Layer 4 of a small transformer language model trained on English Wikipedia (8 layers, counted from 0, width 128).
Take only the direct path to the model's output, skipping the later layers: a vector added to the residual stream pushes a token's score in proportion to its dot product with that token's output vector.

Output vectors of the tokens that the questions are about. A number n stands for n times 0.0097.
"\n ": 15 31 -28 13 10 -13 -33 15 7 -4 -32 11 -17 5 19 3 5 -39 26 11 -50 -2 22 -13 23 39 25 -28 -22 -27 -36 26 -16 -26 19 -17 2 -17 -36 8 -16 -5 -1 12 -12 56 52 8 -28 -22 7 -4 14 25 1 20 7 75 -22 45 -8 -18 -31 1 2 83 16 19 13 24 -3 -62 -4 -15 2 -22 -14 -47 -12 -13 -44 26 -18 12 10 -19 -49 35 18 -31 -13 4 11 26 -12 -15 -6 1 -49 2 17 15 61 -10 -1 -18 -42 -11 -19 -50 12 36 -24 -10 31 -4 2 -28 48 23 49 -22 11 52 -3 10 -22 8
" has": -18 14 8 -17 5 3 -49 18 -8 5 -25 11 21 8 -6 -5 -8 -41 2 -33 -18 29 -40 -7 -1 7 -6 26 -3 14 12 -10 -26 10 40 -1 -16 -2 -51 -4 -28 -15 16 33 -15 31 16 25 9 -21 2 -34 14 -2 2 19 -44 16 45 8 16 -42 -31 35 21 61 27 3 25 -1 -1 -28 12 -23 -57 3 5 13 14 -34 -25 3 -1 40 -21 -20 34 26 -18 20 -18 28 -42 -5 6 -50 -7 -1 12 -35 -34 -1 20 5 33 30 29 41 5 -34 -57 -3 2 -22 5 -46 18 5 26 12 31 -27 51 -17 14 21 -10 46
" his": -25 5 -20 24 -3 6 -33 13 -13 3 -24 1 0 5 -23 -3 -4 20 -13 -8 -21 19 -3 -7 7 -27 -30 -19 -10 -12 -24 37 -20 6 26 15 4 41 21 32 -25 3 -15 -8 -15 56 4 -21 -46 -13 8 3 -41 8 8 -9 44 -2 28 13 41 -8 -14 26 -31 66 10 -5 46 10 -4 -28 13 -45 -94 10 -47 17 21 -20 -16 9 9 6 -7 -12 26 85 20 -33 -36 59 -23 1 -5 -16 20 7 -2 37 41 5 4 11 -30 -6 -43 -3 -25 -41 -5 -3 5 12 -18 6 -8 3 -28 -17 4 -17 13 8 66 -13 50 15
" which": -9 -4 15 10 8 -1 -30 54 -18 -24 -10 9 -20 34 -12 8 16 -11 16 1 -9 43 -39 51 1 -33 29 -26 -34 9 -21 -7 -11 18 5 -43 -2 10 -10 -34 -59 8 -22 12 -9 60 -11 2 -39 -22 6 1 4 -11 -22 -44 14 7 49 28 23 -60 -11 47 -12 67 22 -24 -1 17 4 -10 -23 -11 -82 38 -10 5 25 -29 10 16 -22 -5 6 -35 54 21 -27 -14 -36 39 -59 9 -30 -7 12 13 -9 -19 -32 10 -13 6 25 29 -25 6 42 13 4 31 -39 -8 27 25 -27 -7 34 10 48 -24 14 16 27 43 -11 5
" was": -8 7 6 -40 14 9 -38 32 -29 -18 -18 26 18 27 -18 0 -52 -32 10 -16 -24 21 2 19 9 -13 8 11 0 -23 9 -21 -54 14 2 -2 18 21 -57 15 -6 -14 20 16 -3 -14 36 27 11 -6 -2 -48 -3 10 0 25 -11 23 26 -15 30 -24 -51 29 8 45 21 8 13 28 -7 -24 12 0 -59 14 22 27 20 -28 -19 -2 -10 12 -44 -22 34 33 21 -14 -17 22 1 14 5 -31 8 -6 8 -10 -12 24 -23 -12 -3 30 9 47 -9 -53 -49 5 -25 -18 -23 -37 -7 27 -11 17 35 -18 21 -5 16 30 33 39
" -": 19 0 -12 -29 -22 19 -27 -6 -17 -23 -18 -36 -41 -24 35 1 5 -31 15 8 -25 20 5 -18 38 48 21 4 10 13 -42 -12 2 -40 18 13 -17 27 14 18 -33 -16 23 13 -48 14 29 3 -38 -21 2 -11 28 12 1 -24 -5 -9 1 19 -16 -27 -12 27 -9 70 31 51 14 21 38 -2 13 -38 -1 -33 -4 -21 -30 -24 -34 16 9 12 14 22 -6 35 -21 -12 37 30 -13 -3 -2 -17 -56 -18 -32 -39 13 13 56 -2 21 5 31 14 -12 12 -9 5 9 16 -7 -19 26 -3 14 -6 -1 -1 26 40 26 -15 -49 -27
" /": 28 1 -10 33 -9 -29 -55 -31 26 24 10 -9 -88 -56 -8 2 -17 -17 7 -5 -5 12 39 18 1 9 -7 -8 -6 1 16 42 27 -61 -6 19 -18 -28 -15 4 -4 -17 13 14 -42 6 -7 -51 -40 -2 7 16 3 53 28 7 -32 18 -9 8 13 -27 2 -13 -23 60 17 2 41 -15 -33 -20 -8 -34 27 7 -24 -65 -18 18 -30 3 24 40 56 -25 -8 -52 -29 0 1 -6 -13 -2 26 -3 -7 66 -24 -30 23 -27 25 3 54 34 6 32 43 -14 14 5 6 -2 20 -41 18 -9 9 3 2 53 62 11 5 0 -27 -4
" had": -17 7 3 -25 7 18 -50 53 -5 -9 -23 40 40 47 3 -5 -19 -9 1 -59 -4 22 -22 15 11 -10 -12 -4 7 14 10 11 -14 2 33 14 -9 6 -48 -3 -20 5 15 21 -14 16 23 32 -20 -5 4 -33 -37 -2 -10 18 -7 29 59 -4 3 -20 -29 49 4 48 17 -15 20 29 -17 -25 15 11 -75 9 6 25 6 -21 -37 -13 -32 14 -61 -9 56 40 -5 5 9 28 -21 -9 -2 -42 -7 -23 9 -34 5 12 -1 7 -11 17 14 38 -12 -41 -16 -13 -22 -28 -14 -17 3 34 0 38 23 -41 12 -26 -3 6 10 36

Output weights of attention head 1. The head adds the sum of these rows, row i times number i of z. A number n stands for n times 0.0035.
o0: 35 39 6 32 -28 -25 23 57 1 -13 -5 8 -48 2 11 -2 -23 -31 45 28 20 -57 -25 -12 8 40 65 38 -31 45 18 -33 -36 35 45 -49 -20 -5 -19 -41 54 -16 12 17 13 0 -3 -11 -50 -55 -64 -29 49 2 30 -63 -13 -35 31 32 -10 -46 16 36 -12 2 45 12 -27 -5 32 -39 -48 -2 51 -42 8 -33 0 -16 -21 32 -38 -7 24 23 -32 55 -30 19 -50 16 -46 43 -23 20 28 23 33 -15 -59 -2 32 39 47 26 -57 -9 -7 -7 -12 -16 -42 -4 62 -55 9 -28 27 -20 12 -67 50 39 29 -10 -50 25
o1: 9 10 -34 -9 25 10 44 23 -17 -6 8 38 -39 1 -15 9 -24 -27 35 17 43 -47 -6 -17 14 17 59 8 11 9 22 -8 -17 41 22 -29 3 -27 -53 -24 21 -28 4 -4 33 -28 -11 -15 -4 -4 0 -15 68 -9 35 -2 12 13 35 -1 -24 -8 -20 25 -1 -1 50 -15 -5 29 51 -39 -13 5 32 -25 -35 -24 45 -2 -28 -24 -47 -30 -3 13 -75 -9 -2 11 -28 -3 2 43 -28 -22 -7 0 22 -10 -15 21 -13 -9 28 -1 -53 35 -36 -44 -1 -24 -48 -1 46 -2 10 -54 -2 -4 20 -33 27 19 -15 20 0 20
o2: -1 38 5 -45 -13 -31 19 64 9 27 21 36 21 45 9 -21 -34 26 9 -21 -7 -8 -34 12 6 -16 -2 -16 20 4 3 -45 -36 41 24 -19 2 8 35 -40 -55 2 -6 -12 -12 -15 2 47 3 3 -12 -3 -4 -9 -12 -7 17 -34 12 -37 -12 -10 -29 66 17 -9 -12 -5 -10 11 -2 42 -19 32 -5 -45 36 34 -10 40 1 -24 28 -56 -49 40 69 22 -14 13 -13 -5 -36 -18 -39 17 -8 -10 45 -34 29 30 -49 -10 -4 -11 0 5 16 -12 -50 6 23 -41 4 5 3 32 41 3 -16 -12 -48 -6 -10 8 -26 -1
o3: 4 33 -33 36 -16 -8 9 -30 44 16 14 3 -37 -15 2 23 -17 4 -14 24 -17 -8 -17 -14 -1 -31 45 -33 10 -13 -5 36 34 -36 -13 -1 12 16 -24 1 29 3 -9 -9 10 70 -40 -2 1 -16 30 14 -9 11 17 14 25 67 -16 7 1 -3 15 -9 18 24 -32 41 13 -12 -18 -60 -32 -12 6 38 -25 -25 -18 5 -5 -13 -46 -16 54 -42 -71 -21 -26 -1 -7 -6 20 4 28 -3 36 -50 1 23 -9 -24 18 23 -6 -13 -35 -19 35 -22 42 17 7 7 60 15 19 0 35 -6 0 1 -6 -41 -41 -13 10 5
o4: -26 0 -1 -34 10 -29 -19 -58 -26 30 -9 -46 -8 11 -57 0 -26 -14 -14 -23 41 34 -36 2 -25 -43 -15 14 6 23 53 7 -6 -3 -27 -2 -24 33 -18 0 16 52 -3 -19 -26 40 -5 30 3 10 32 12 -7 -17 22 23 -28 -37 -2 14 36 -40 -46 -22 -20 3 -32 1 -3 6 -11 19 -20 -55 1 13 -10 56 -15 -2 83 33 36 25 52 7 -38 -29 23 20 -27 -22 -6 15 33 -19 -8 -43 -5 24 -27 -33 -32 5 22 24 -1 26 40 25 -13 -38 32 10 15 9 19 -26 -12 -30 23 44 -16 -40 63 -10 64 16
o5: 24 3 -71 17 -46 24 16 -3 7 -15 1 3 3 -41 3 68 -44 7 -16 33 0 -11 27 24 -14 22 19 11 -3 -8 -23 9 -23 -91 -44 32 50 -12 11 6 38 6 39 -20 34 35 -42 -8 28 23 14 27 -21 -9 -6 -20 22 63 -26 6 11 2 17 -27 -6 -21 -14 36 22 -1 4 -44 19 45 69 26 -22 1 -36 19 -33 -34 25 -30 23 25 -71 -35 -4 -26 -19 -40 50 -12 38 25 25 26 -11 19 -15 -11 14 -7 -61 -30 -16 -6 4 -51 55 12 -23 15 23 7 -22 -37 -2 -7 -16 34 -46 -2 -40 -18 21 6
o6: -12 -34 53 31 -55 22 -51 -22 7 1 14 -10 18 -9 -29 -29 31 30 -48 5 10 18 3 7 7 -27 0 29 1 83 -35 -14 -9 -35 -9 14 22 -18 39 5 14 7 8 8 -25 27 -38 3 4 10 -10 -65 4 -18 10 -41 -54 -54 20 -22 2 -33 22 11 -1 -9 23 -37 -1 -10 -25 -5 47 -22 18 -33 -9 -18 -6 5 12 14 28 47 -21 -3 24 19 -5 4 15 46 -36 -7 15 31 6 27 32 -15 -10 -31 -3 23 -3 -1 30 -27 -12 53 10 40 27 50 -27 -19 9 68 11 14 -21 30 8 -25 -43 -48 10 -54
o7: -16 1 -43 -33 23 -18 -9 66 -14 7 22 29 13 13 1 -11 -24 7 17 -37 -1 -7 -18 47 6 -47 16 -39 7 -47 -1 -18 9 77 7 23 -35 1 -17 -7 -20 -13 -44 -12 17 12 7 56 31 32 13 -16 -24 33 -31 33 22 37 39 -1 42 2 -18 12 12 -30 -48 -16 17 3 -42 22 -21 51 -54 48 -9 12 33 -10 0 -26 -6 -13 -24 -23 42 13 -12 -11 3 25 -4 -29 -50 -5 -20 -34 5 21 41 42 -28 -14 -20 22 19 -12 29 -39 -24 0 18 -25 -5 10 7 11 7 6 13 3 -40 -58 14 24 7 15
o8: -14 -24 3 5 -34 -3 1 18 18 -10 12 13 39 -25 8 -6 -6 12 -38 -20 6 -2 -17 11 6 -24 -24 -13 13 42 -9 2 33 -38 -6 31 -16 1 52 -11 24 5 -7 -30 -25 8 -35 16 39 29 36 -20 -22 -7 -15 -30 -36 -7 13 -48 16 9 11 23 0 -6 -12 -31 -6 -20 -40 21 3 14 -6 -2 18 -11 2 25 18 -18 51 15 -10 -33 21 -27 -28 17 7 7 -13 -22 6 10 1 33 36 -21 -11 -31 -42 -6 -1 23 36 -15 4 20 -10 10 31 -2 7 12 27 31 11 -9 -7 9 -18 -17 -9 -11 31 -33
o9: 29 -20 16 46 -7 8 20 12 -2 -27 -14 9 12 17 9 14 50 15 1 40 -36 14 57 17 -5 28 -16 28 -10 7 -3 10 -11 -80 -4 -23 33 -2 -5 0 18 -5 19 -4 -4 -4 38 -54 -15 -48 -20 31 -11 21 -11 -23 19 47 -6 -2 -53 -8 44 -1 -19 25 22 27 29 -9 19 -39 4 50 15 -4 23 -53 -8 -23 -39 -20 -21 -12 -8 -8 25 12 -13 -27 31 7 -2 -17 18 4 46 33 -5 -2 -33 -7 25 22 -2 -19 6 -16 -30 -40 45 13 -38 1 -20 -3 -37 13 -26 6 -29 -28 28 33 -23 9 -4 -14
o10: 15 -36 20 8 30 32 26 -53 -46 11 21 -38 -1 -30 9 -11 23 25 25 -3 -25 55 41 11 -11 44 -63 25 -24 -30 37 0 31 -32 -48 0 -7 -13 -33 36 -6 -20 4 -4 -27 -46 11 -33 44 19 43 -20 46 22 11 21 -28 34 -22 -6 -27 37 -9 -73 22 9 -22 0 -7 0 17 27 35 25 -6 20 16 -4 11 -18 -10 -27 -6 -7 -1 -27 -13 -61 6 16 23 -46 49 -4 17 -59 -9 7 -25 -21 -30 -13 -19 -42 19 -31 42 43 23 -28 -8 2 18 0 40 29 -13 -15 -61 -22 -10 52 -1 0 -3 76 48 16
o11: 25 4 2 24 -57 -15 29 51 -3 -19 8 20 6 7 14 14 -7 37 -2 7 10 21 3 49 7 -60 -26 -19 5 64 21 -11 13 -66 -43 -1 -29 -19 57 -21 7 17 18 -8 -3 3 -16 42 15 10 -52 14 -23 -5 -10 21 -30 -18 9 -14 -18 -76 -8 15 36 0 0 -30 -18 -8 -18 44 8 62 63 12 2 30 -17 13 3 -46 12 -24 -27 8 66 -13 -17 9 38 -9 -17 -45 -9 31 -6 27 29 -71 31 0 -36 22 -15 -5 2 14 6 1 14 -26 16 -15 7 -33 2 32 -5 -11 -59 2 23 4 -33 -15 1 -40
o12: 7 2 33 8 -10 2 -13 -42 31 -23 -19 6 11 49 20 -9 27 -4 -43 18 -16 29 28 -17 5 -35 38 -9 6 -6 -41 22 -34 -12 30 1 54 31 33 37 5 37 21 7 -9 6 29 -26 -45 -42 -51 10 -37 -26 1 -13 30 -35 -38 -19 -38 -4 12 38 -17 7 29 -8 22 -4 -14 -59 14 -28 4 -16 2 -1 -29 -21 5 37 -4 22 -16 -4 5 55 -1 -14 40 54 -32 28 27 25 29 -33 -10 17 2 -11 34 17 -21 -7 18 -42 -26 35 6 25 -1 26 -64 -11 -14 71 40 28 -14 -9 13 17 -12 -57 -21 -43
o13: -10 -15 23 1 -3 -31 -18 -33 -19 15 25 -10 22 -35 16 3 22 15 29 -40 5 23 13 14 -42 -18 -85 -43 15 43 49 9 24 -28 -19 29 -44 -40 20 -1 -49 20 21 14 -10 4 -22 45 33 38 0 26 -14 -14 2 31 -41 -11 7 14 22 -23 11 -14 17 -4 -51 -37 -12 -21 -19 29 9 44 27 18 -4 19 -10 19 41 -34 72 39 3 -9 52 -42 5 10 31 -61 -2 -36 10 24 -38 4 12 -28 33 -11 -78 1 3 -10 18 20 37 0 20 16 38 -32 -7 3 36 -5 -17 22 -71 24 1 -46 6 1 2 14
o14: 12 -12 23 40 -16 -29 25 -4 -11 22 -9 -21 -33 -21 -3 -6 -10 12 18 3 11 26 -15 -1 -9 50 26 26 -18 54 30 -23 52 -31 -5 -7 -34 -39 1 -9 39 -14 22 35 -21 -21 -31 -32 42 -9 -7 -3 31 18 14 -19 -63 25 -14 7 -33 -27 -8 -38 14 10 0 -7 -4 -32 29 -10 7 4 38 -28 21 -25 4 2 19 -1 -17 -1 23 -13 -10 -30 -67 23 35 -18 -33 -21 23 -19 14 3 2 -47 -79 -13 -5 -4 65 16 22 32 -18 -19 -1 4 17 -10 50 -41 21 1 0 -47 -15 -12 50 11 -5 55 7 -9
o15: -9 -20 -19 28 -3 6 10 45 25 -9 -1 22 9 -31 12 14 2 32 -1 23 -28 -4 -1 5 -18 3 7 -36 5 -38 -27 13 64 -37 -18 5 22 0 -31 -17 44 -18 -19 -11 23 11 -10 -21 26 -20 24 -13 -11 22 -6 24 27 91 -1 1 1 36 59 -26 -8 28 -38 20 6 -15 -3 -17 -4 1 -36 45 -8 -52 35 -10 -1 -20 -26 -22 33 -66 -18 -18 -31 -4 15 -26 35 -18 25 -21 30 19 12 27 -21 -11 1 8 -3 -12 -40 -12 -5 -60 25 5 -9 -11 42 36 13 -9 -8 1 -7 -20 6 -19 -13 24 15 21
o16: -4 -7 53 -31 38 -8 -21 53 -16 1 6 22 12 65 -37 -37 6 13 4 -39 21 -2 -14 -9 19 -29 19 -5 16 31 6 -36 -34 81 20 -21 -20 16 0 -4 -35 29 -14 -3 1 -24 29 29 -26 -17 -13 -27 -5 2 -2 -5 -4 -40 41 -16 -7 -49 -20 61 -39 0 19 -39 7 37 -27 23 -11 8 -16 -10 11 -19 12 -15 26 20 -32 23 -31 4 54 44 9 16 -8 26 -55 -1 -35 4 -28 -45 26 -10 16 5 -31 17 17 36 -5 11 -18 7 -22 -19 -1 11 -33 -1 2 56 8 13 11 -38 0 -24 37 -1 -7 0
o17: 4 5 41 39 9 -14 16 -72 -12 23 5 -54 -35 -58 7 0 28 -21 47 -7 4 6 -13 -47 -5 37 -34 18 -14 42 58 5 52 13 -21 -11 -65 -9 -19 6 17 -16 11 27 -63 -23 -29 -25 7 -6 23 7 73 10 34 -18 -73 -7 4 27 -6 9 -9 -51 17 12 3 26 -19 -39 20 18 -10 -48 18 -28 -3 -28 20 9 11 14 -6 28 69 -16 -54 -51 -3 34 -18 -32 -8 30 4 -23 -31 13 -4 -37 -44 -30 11 -2 88 6 2 36 29 31 4 -16 0 -6 71 -5 34 -53 -19 -41 10 13 49 -12 10 31 11 6
o18: 33 -3 3 -36 41 -4 0 -24 -32 0 -5 -6 23 25 -22 7 6 -33 18 -21 43 -6 -7 -30 1 -3 -21 8 34 21 13 -38 -32 35 -1 -7 -3 15 36 28 -36 29 45 -12 -6 -51 24 33 -4 12 -14 20 -3 -32 -7 -20 -31 -52 6 -13 -11 -20 -45 10 -23 -6 -1 -7 -16 31 -15 49 -7 3 16 -9 13 7 -25 2 18 0 14 13 4 48 46 30 50 -10 0 -1 3 -2 -29 26 -48 -47 -16 -17 20 0 -19 2 0 10 5 7 5 26 10 -29 7 4 -58 -5 -17 18 23 19 2 -28 1 -16 46 6 -9 -12
o19: 7 -24 -34 -33 5 1 32 32 0 -3 34 42 36 35 -19 16 -3 42 7 -10 17 45 -5 34 -7 -92 -26 -33 36 -3 1 -16 43 -34 -55 2 -10 -6 21 8 -6 20 -7 -28 -4 -7 -1 53 37 25 -4 1 -26 -3 -22 27 -8 14 -1 -59 -28 -7 -33 -3 20 10 -35 -33 -7 9 -20 55 23 34 -19 29 2 17 5 0 4 -54 10 -12 -41 -34 54 -21 16 -14 42 13 19 -40 -23 -7 -14 -23 19 -25 47 8 -62 -3 -20 -16 19 -6 15 -9 24 -18 40 -15 -7 21 -6 52 11 27 -26 3 11 -31 -34 12 42 -34
o20: -56 -8 37 11 -46 -56 -60 -45 31 23 -25 -59 -31 -43 0 -17 18 5 -29 -19 -16 10 -11 -24 -26 -3 4 6 -14 47 22 29 17 -18 35 28 -8 -18 -3 -40 -19 16 -17 52 -10 72 -2 19 -36 -15 -15 35 -1 -8 12 17 -43 -35 -17 40 35 -17 28 -2 -8 -4 14 2 -3 -32 27 -5 -20 -47 14 -52 -5 10 -34 22 67 40 71 43 39 5 9 9 -36 9 10 -31 -47 -8 49 19 12 32 12 -6 -12 -5 14 -6 30 19 -17 -34 31 14 -32 7 51 -2 16 -48 77 -29 -3 -12 -2 27 -17 8 57 -17 -47 0
o21: 2 20 -57 -49 50 34 10 -11 -7 25 26 5 -2 14 -8 11 -23 0 -3 13 12 -17 -5 22 -4 -30 -24 -11 10 -75 16 54 -44 -21 -21 -4 29 -4 -23 11 -30 0 -29 -50 48 17 34 7 -7 30 0 8 5 -9 8 55 47 31 -4 -12 -6 33 15 -2 28 25 -9 -3 -4 46 -5 -34 12 -11 -27 17 -7 13 -2 -17 -5 -37 -8 -18 -11 -12 -14 -3 42 -27 -16 3 74 1 -18 -36 1 -20 -26 46 40 14 -24 -24 -29 -22 -39 16 -3 -24 -14 -32 -23 13 -5 47 -7 -32 -4 55 4 29 -46 0 16 1 40 13
o22: -5 15 -39 -9 23 -19 40 -7 4 15 33 -12 -26 -18 -28 0 10 -1 25 -14 30 -7 -32 -16 18 -44 -14 -31 28 10 42 0 84 9 -35 -20 -42 2 -11 -22 8 -7 -16 -24 -36 17 -32 30 13 2 61 -12 37 19 14 35 -47 16 18 0 -7 0 -40 -28 37 16 -32 0 -29 -18 -8 23 -31 -25 8 9 -22 -10 17 26 18 -39 -30 -4 43 -29 -23 -42 12 9 -17 -21 23 -5 -21 -28 -32 -35 22 2 4 -10 -32 7 67 13 -26 18 36 7 5 -37 21 -22 83 4 35 -33 11 -18 16 -3 7 -32 3 39 34 -13
o23: -14 -6 -40 -8 16 1 16 49 -23 -42 -14 47 11 0 -23 24 -33 -66 15 17 30 -58 13 5 -21 1 31 -8 6 7 -11 -26 -27 62 15 18 -29 2 -55 0 40 -5 10 -12 43 -28 -20 5 39 0 -8 16 -13 -4 -7 -25 9 28 59 12 56 -17 15 21 -43 -20 10 -16 59 19 -6 -20 -9 43 3 36 -37 -3 29 -14 -35 13 -38 4 1 -7 -29 13 -1 -12 -9 32 -2 10 -26 14 -5 13 -4 28 -19 18 5 31 -20 10 -10 -36 -18 -52 21 24 -38 -6 -31 -12 -24 -40 -1 4 16 -49 32 -9 15 -10 11 8
o24: 0 -4 23 9 -2 -2 0 -66 58 12 -11 -20 -30 -1 47 -1 26 5 -12 18 -28 12 7 -38 36 14 -13 3 9 -26 -20 39 44 -35 -3 6 38 -16 14 22 -19 -23 5 26 -21 -10 26 -34 -43 -18 -21 17 31 -15 8 11 2 -23 -74 -10 -55 83 -6 -17 38 44 40 32 -61 1 23 11 14 -87 -3 -62 31 7 -22 19 2 -4 24 -12 1 13 -6 -8 -3 -16 10 -37 26 21 3 -22 17 20 -28 -13 26 4 45 -15 10 -29 -15 -19 -10 61 -31 6 18 10 15 -17 16 -16 38 27 6 13 31 59 -34 -8 -42 -32
o25: 12 19 -38 -39 35 12 35 22 -4 -15 16 63 53 49 -3 -5 11 -4 17 -15 -13 5 25 -1 0 -18 2 -45 38 -70 -18 -32 -4 41 13 -16 15 34 -8 14 -38 -4 18 -44 1 -26 15 11 9 -7 26 -1 -31 17 -29 7 56 44 7 -19 -2 27 -31 4 -16 -4 -40 7 14 19 -11 22 -8 36 -41 34 15 15 20 -14 -26 -26 -29 -46 -19 -3 29 25 20 -20 16 6 24 -21 -34 1 5 -57 -19 36 33 30 -12 13 -41 -24 12 -20 14 -45 20 35 0 -19 -33 55 -52 16 30 18 -10 -24 -23 -15 -13 13 18 -10
o26: -17 26 -28 -33 -35 18 -1 3 54 4 13 21 33 25 -3 8 -22 17 -71 24 -7 1 -34 -4 7 -67 -8 -34 19 -13 -25 37 -28 -52 -10 3 48 35 59 -29 1 43 -21 -40 21 50 -1 11 -17 11 25 12 -54 -20 -12 20 33 -35 -27 -38 -1 -13 6 45 -2 5 -6 -15 0 12 -19 -3 -7 -23 -16 9 3 38 -48 29 20 14 32 -11 -17 2 15 16 12 2 2 34 5 -10 19 19 16 -8 10 26 19 -10 -18 -4 -48 3 -10 -20 3 34 -17 -22 1 3 -30 35 28 33 27 12 -15 19 -63 0 -15 -50 17 -25
o27: -23 -8 51 -18 40 -11 -31 25 -17 12 2 7 5 51 -19 -52 21 -10 8 -28 16 -9 -19 -8 14 -23 0 -8 1 22 14 -16 -26 94 32 -22 -40 1 -5 3 -40 3 -30 15 -9 -31 36 18 -26 -3 -34 -27 10 10 1 7 -14 -64 46 -3 8 -28 -21 50 -13 2 37 -53 -7 20 -10 24 -2 -16 -39 -23 9 4 29 -16 25 35 -17 39 -35 -8 63 41 8 18 3 47 -54 4 -39 -7 -30 -17 11 -13 19 17 -16 5 34 33 12 12 -22 36 -39 -10 3 0 -44 -14 10 37 -4 23 11 -30 33 -1 33 -12 -19 -12
o28: -16 2 65 44 -35 -26 -22 2 32 33 29 -14 -45 -28 13 -42 14 31 21 -23 -2 -7 -22 -30 41 22 -2 24 -5 67 33 -11 21 26 18 -16 -27 -23 7 -56 -9 -30 -19 43 -53 3 -41 -21 -4 -9 31 -19 66 -2 19 -18 -53 -35 20 -5 -2 -46 -20 20 34 -21 24 10 -4 -46 28 3 -32 -15 24 -67 21 -21 -5 37 25 -7 14 6 13 15 -13 -25 -45 41 -29 -9 -80 26 -16 8 0 30 63 -42 -56 -12 -11 0 59 47 30 -5 4 61 -49 -7 20 -15 63 -37 57 -9 31 -56 0 -7 16 -7 -18 9 -28 1
o29: 19 -8 2 12 -6 26 10 26 -4 -47 -33 31 5 16 18 6 0 -4 -24 38 -15 -6 43 6 2 26 61 8 -13 -22 -46 -9 -48 -8 31 3 50 -4 -11 27 29 -2 35 12 50 -27 37 -40 -23 -32 -67 -5 -5 0 -5 -25 44 15 -20 -3 -29 11 30 2 -27 11 52 -10 16 28 31 -52 31 27 21 -10 -4 -17 2 -35 -39 12 -27 -8 -32 20 -6 45 -17 -14 39 19 5 4 10 11 33 10 -25 -10 -5 13 50 4 -41 -26 -19 -26 -56 -41 23 26 -39 29 -46 -18 -40 18 6 27 -12 -33 36 56 -19 -11 -37 -24
o30: 30 7 -14 26 -13 -19 16 41 0 1 12 28 -6 -18 19 2 -18 4 16 -10 25 -9 -16 19 1 3 22 -38 20 56 11 -26 53 -1 -16 3 -35 -30 34 -8 12 -4 10 8 11 -14 -32 65 24 -2 -26 -27 11 -1 -5 9 -37 2 23 -7 -13 -43 -4 22 28 14 -31 -20 -42 -5 -34 21 5 49 39 28 -19 -31 19 5 -1 -56 -26 -5 -10 -16 30 -22 -26 0 38 -17 11 -38 -32 12 -27 -13 20 -66 27 3 -33 18 23 -17 -26 19 1 -4 32 6 22 -12 24 -29 7 39 19 7 -35 -21 43 -37 -46 13 -11 -18
o31: 19 21 -1 56 6 -20 21 -40 24 1 -3 6 -51 -27 20 24 4 -31 40 9 -17 -14 3 -23 17 -17 29 -25 -6 -22 9 46 81 32 -13 -9 -63 -7 -29 34 7 -35 -3 13 -14 18 -18 4 10 -13 -18 14 6 12 18 33 -10 59 -13 36 2 13 4 -50 49 14 -28 44 -8 -29 -21 -11 -26 -25 -13 29 -13 -10 21 -1 -11 -25 -55 14 61 -43 -54 -19 -17 -3 23 -9 26 -5 -16 -21 6 -30 -24 -23 21 6 47 23 34 -4 -20 3 20 20 38 0 14 4 52 -29 -15 -27 20 -4 8 -18 65 -24 -32 1 -21 0

Each question shows a token from some text and the vector z that the head gathered there. A number n stands for n times 0.015.

" this": -13 2 14 -8 16 -9 -15 14 9 -11 -10 13 7 -2 -12 -4 15 -22 32 35 -25 9 8 5 7 32 7 8 -25 4 7 6
Which of these tokens does it push up most? " had"

"ab": -3 -3 15 -10 8 -10 -9 8 6 -16 3 9 7 -1 3 -6 4 -10 18 12 -8 0 -1 -8 14 14 -2 4 -10 8 7 4
Which two tokens does it push up most, strongest first? " had", " was"

"ik": -10 0 5 -21 -14 -10 -16 0 -18 -6 18 2 -1 8 3 -4 -6 -3 -7 -5 4 2 -23 -7 9 -11 -11 7 -9 21 -9 -2
Which of these tokens does it push down most? " which"

"on": -2 -6 -4 -10 5 -8 0 -10 2 -9 7 4 6 0 6 -2 5 0 -2 -4 -2 -4 -9 -5 10 -9 0 6 1 6 -7 0
Which of these tokens does it push up most? " -"

"er": -3 -4 -6 -14 8 -16 -5 -4 -4 -1 0 -11 12 -12 -8 -5 6 -10 9 -2 4 14 -4 -4 14 -3 4 11 -14 6 -19 -2
Which of these tokens does it push up most? " his"

",": 15 5 -3 -8 2 -6 5 -24 -9 -10 4 -3 9 -26 -5 -19 -5 11 5 -15 -24 -6 -3 -17 23 -8 2 1 2 4 3 11
Which three tokens does it push up most, strongest first? " -", "\n ", " /"

"et": -3 -8 22 -2 -41 -32 3 18 22 3 -13 -8 11 -43 -6 14 8 -26 -20 11 -30 -8 -6 -1 13 26 15 16 7 2 -5 16
Which of these tokens does it push up most? " had"

"est": 20 19 -4 -26 -8 -20 13 -16 -4 -13 3 5 -8 -6 5 -19 13 20 5 -18 -18 -20 -13 11 -6 -20 -21 25 17 6 3 3
Which three tokens does it push up most, strongest first? " has", " -", " which"

"a": 2 19 -2 -21 -19 -15 -10 -5 -14 3 14 -17 -6 -30 -7 -9 9 2 16 -3 -52 14 -4 4 5 15 -15 13 -21 9 -5 12
Which two tokens does it push up most, strongest first? " was", "\n "

" L": 20 26 1 -26 -21 -26 -5 -12 -16 2 6 3 -8 -28 -7 -12 15 5 1 -14 -49 -8 -14 14 -12 6 -14 24 6 10 -2 10
Which of these tokens does it push up most? " was"

"in": 20 19 -17 -16 5 -28 -5 -25 -29 25 3 -1 14 -21 -10 -8 19 10 4 -5 -36 -7 -11 11 -12 5 -18 18 0 14 -12 19
Which of these tokens does it push down most? " /"

" N": -2 4 -5 -7 37 4 -26 -1 -5 -31 17 -15 4 -4 4 -4 6 7 2 -19 11 5 -13 4 -12 -15 5 3 -6 5 -30 -12
Which of these tokens does it push down most? " had"

"ong": -10 -2 -4 -6 13 -22 7 -11 -6 3 -3 -12 34 -9 -6 -14 7 -4 17 6 -3 11 -4 -10 15 3 4 10 -11 6 -18 4
Which of these tokens does it push up most? " his"

".": 11 -12 8 -22 -10 -9 -16 -10 -12 -5 18 -10 -12 -35 -5 -17 -7 14 9 -13 -44 -6 -4 -22 36 5 -13 -2 10 -6 -14 11
Which two tokens does it push up most, strongest first? " -", "\n "

"\n": -1 -7 -14 -17 4 -15 3 -23 -6 10 14 0 0 -14 -3 -11 8 20 19 -3 -39 -9 0 -5 0 1 -13 4 -2 -6 -2 14
Which of these tokens does it push down most? " his"

"ie": 4 10 -2 -6 -8 -18 -32 0 -20 15 16 2 11 -31 -19 -10 21 -6 26 16 -54 27 17 -4 1 23 2 7 -33 9 1 4
Which two tokens does it push up most, strongest first? " was", " had"

" l": 14 24 -9 -39 -9 -27 15 -19 -1 -5 21 7 -18 -5 12 -16 24 27 17 -11 -43 -29 -15 23 -30 -13 -33 29 9 10 17 -9
Which of these tokens does it push up most? " has"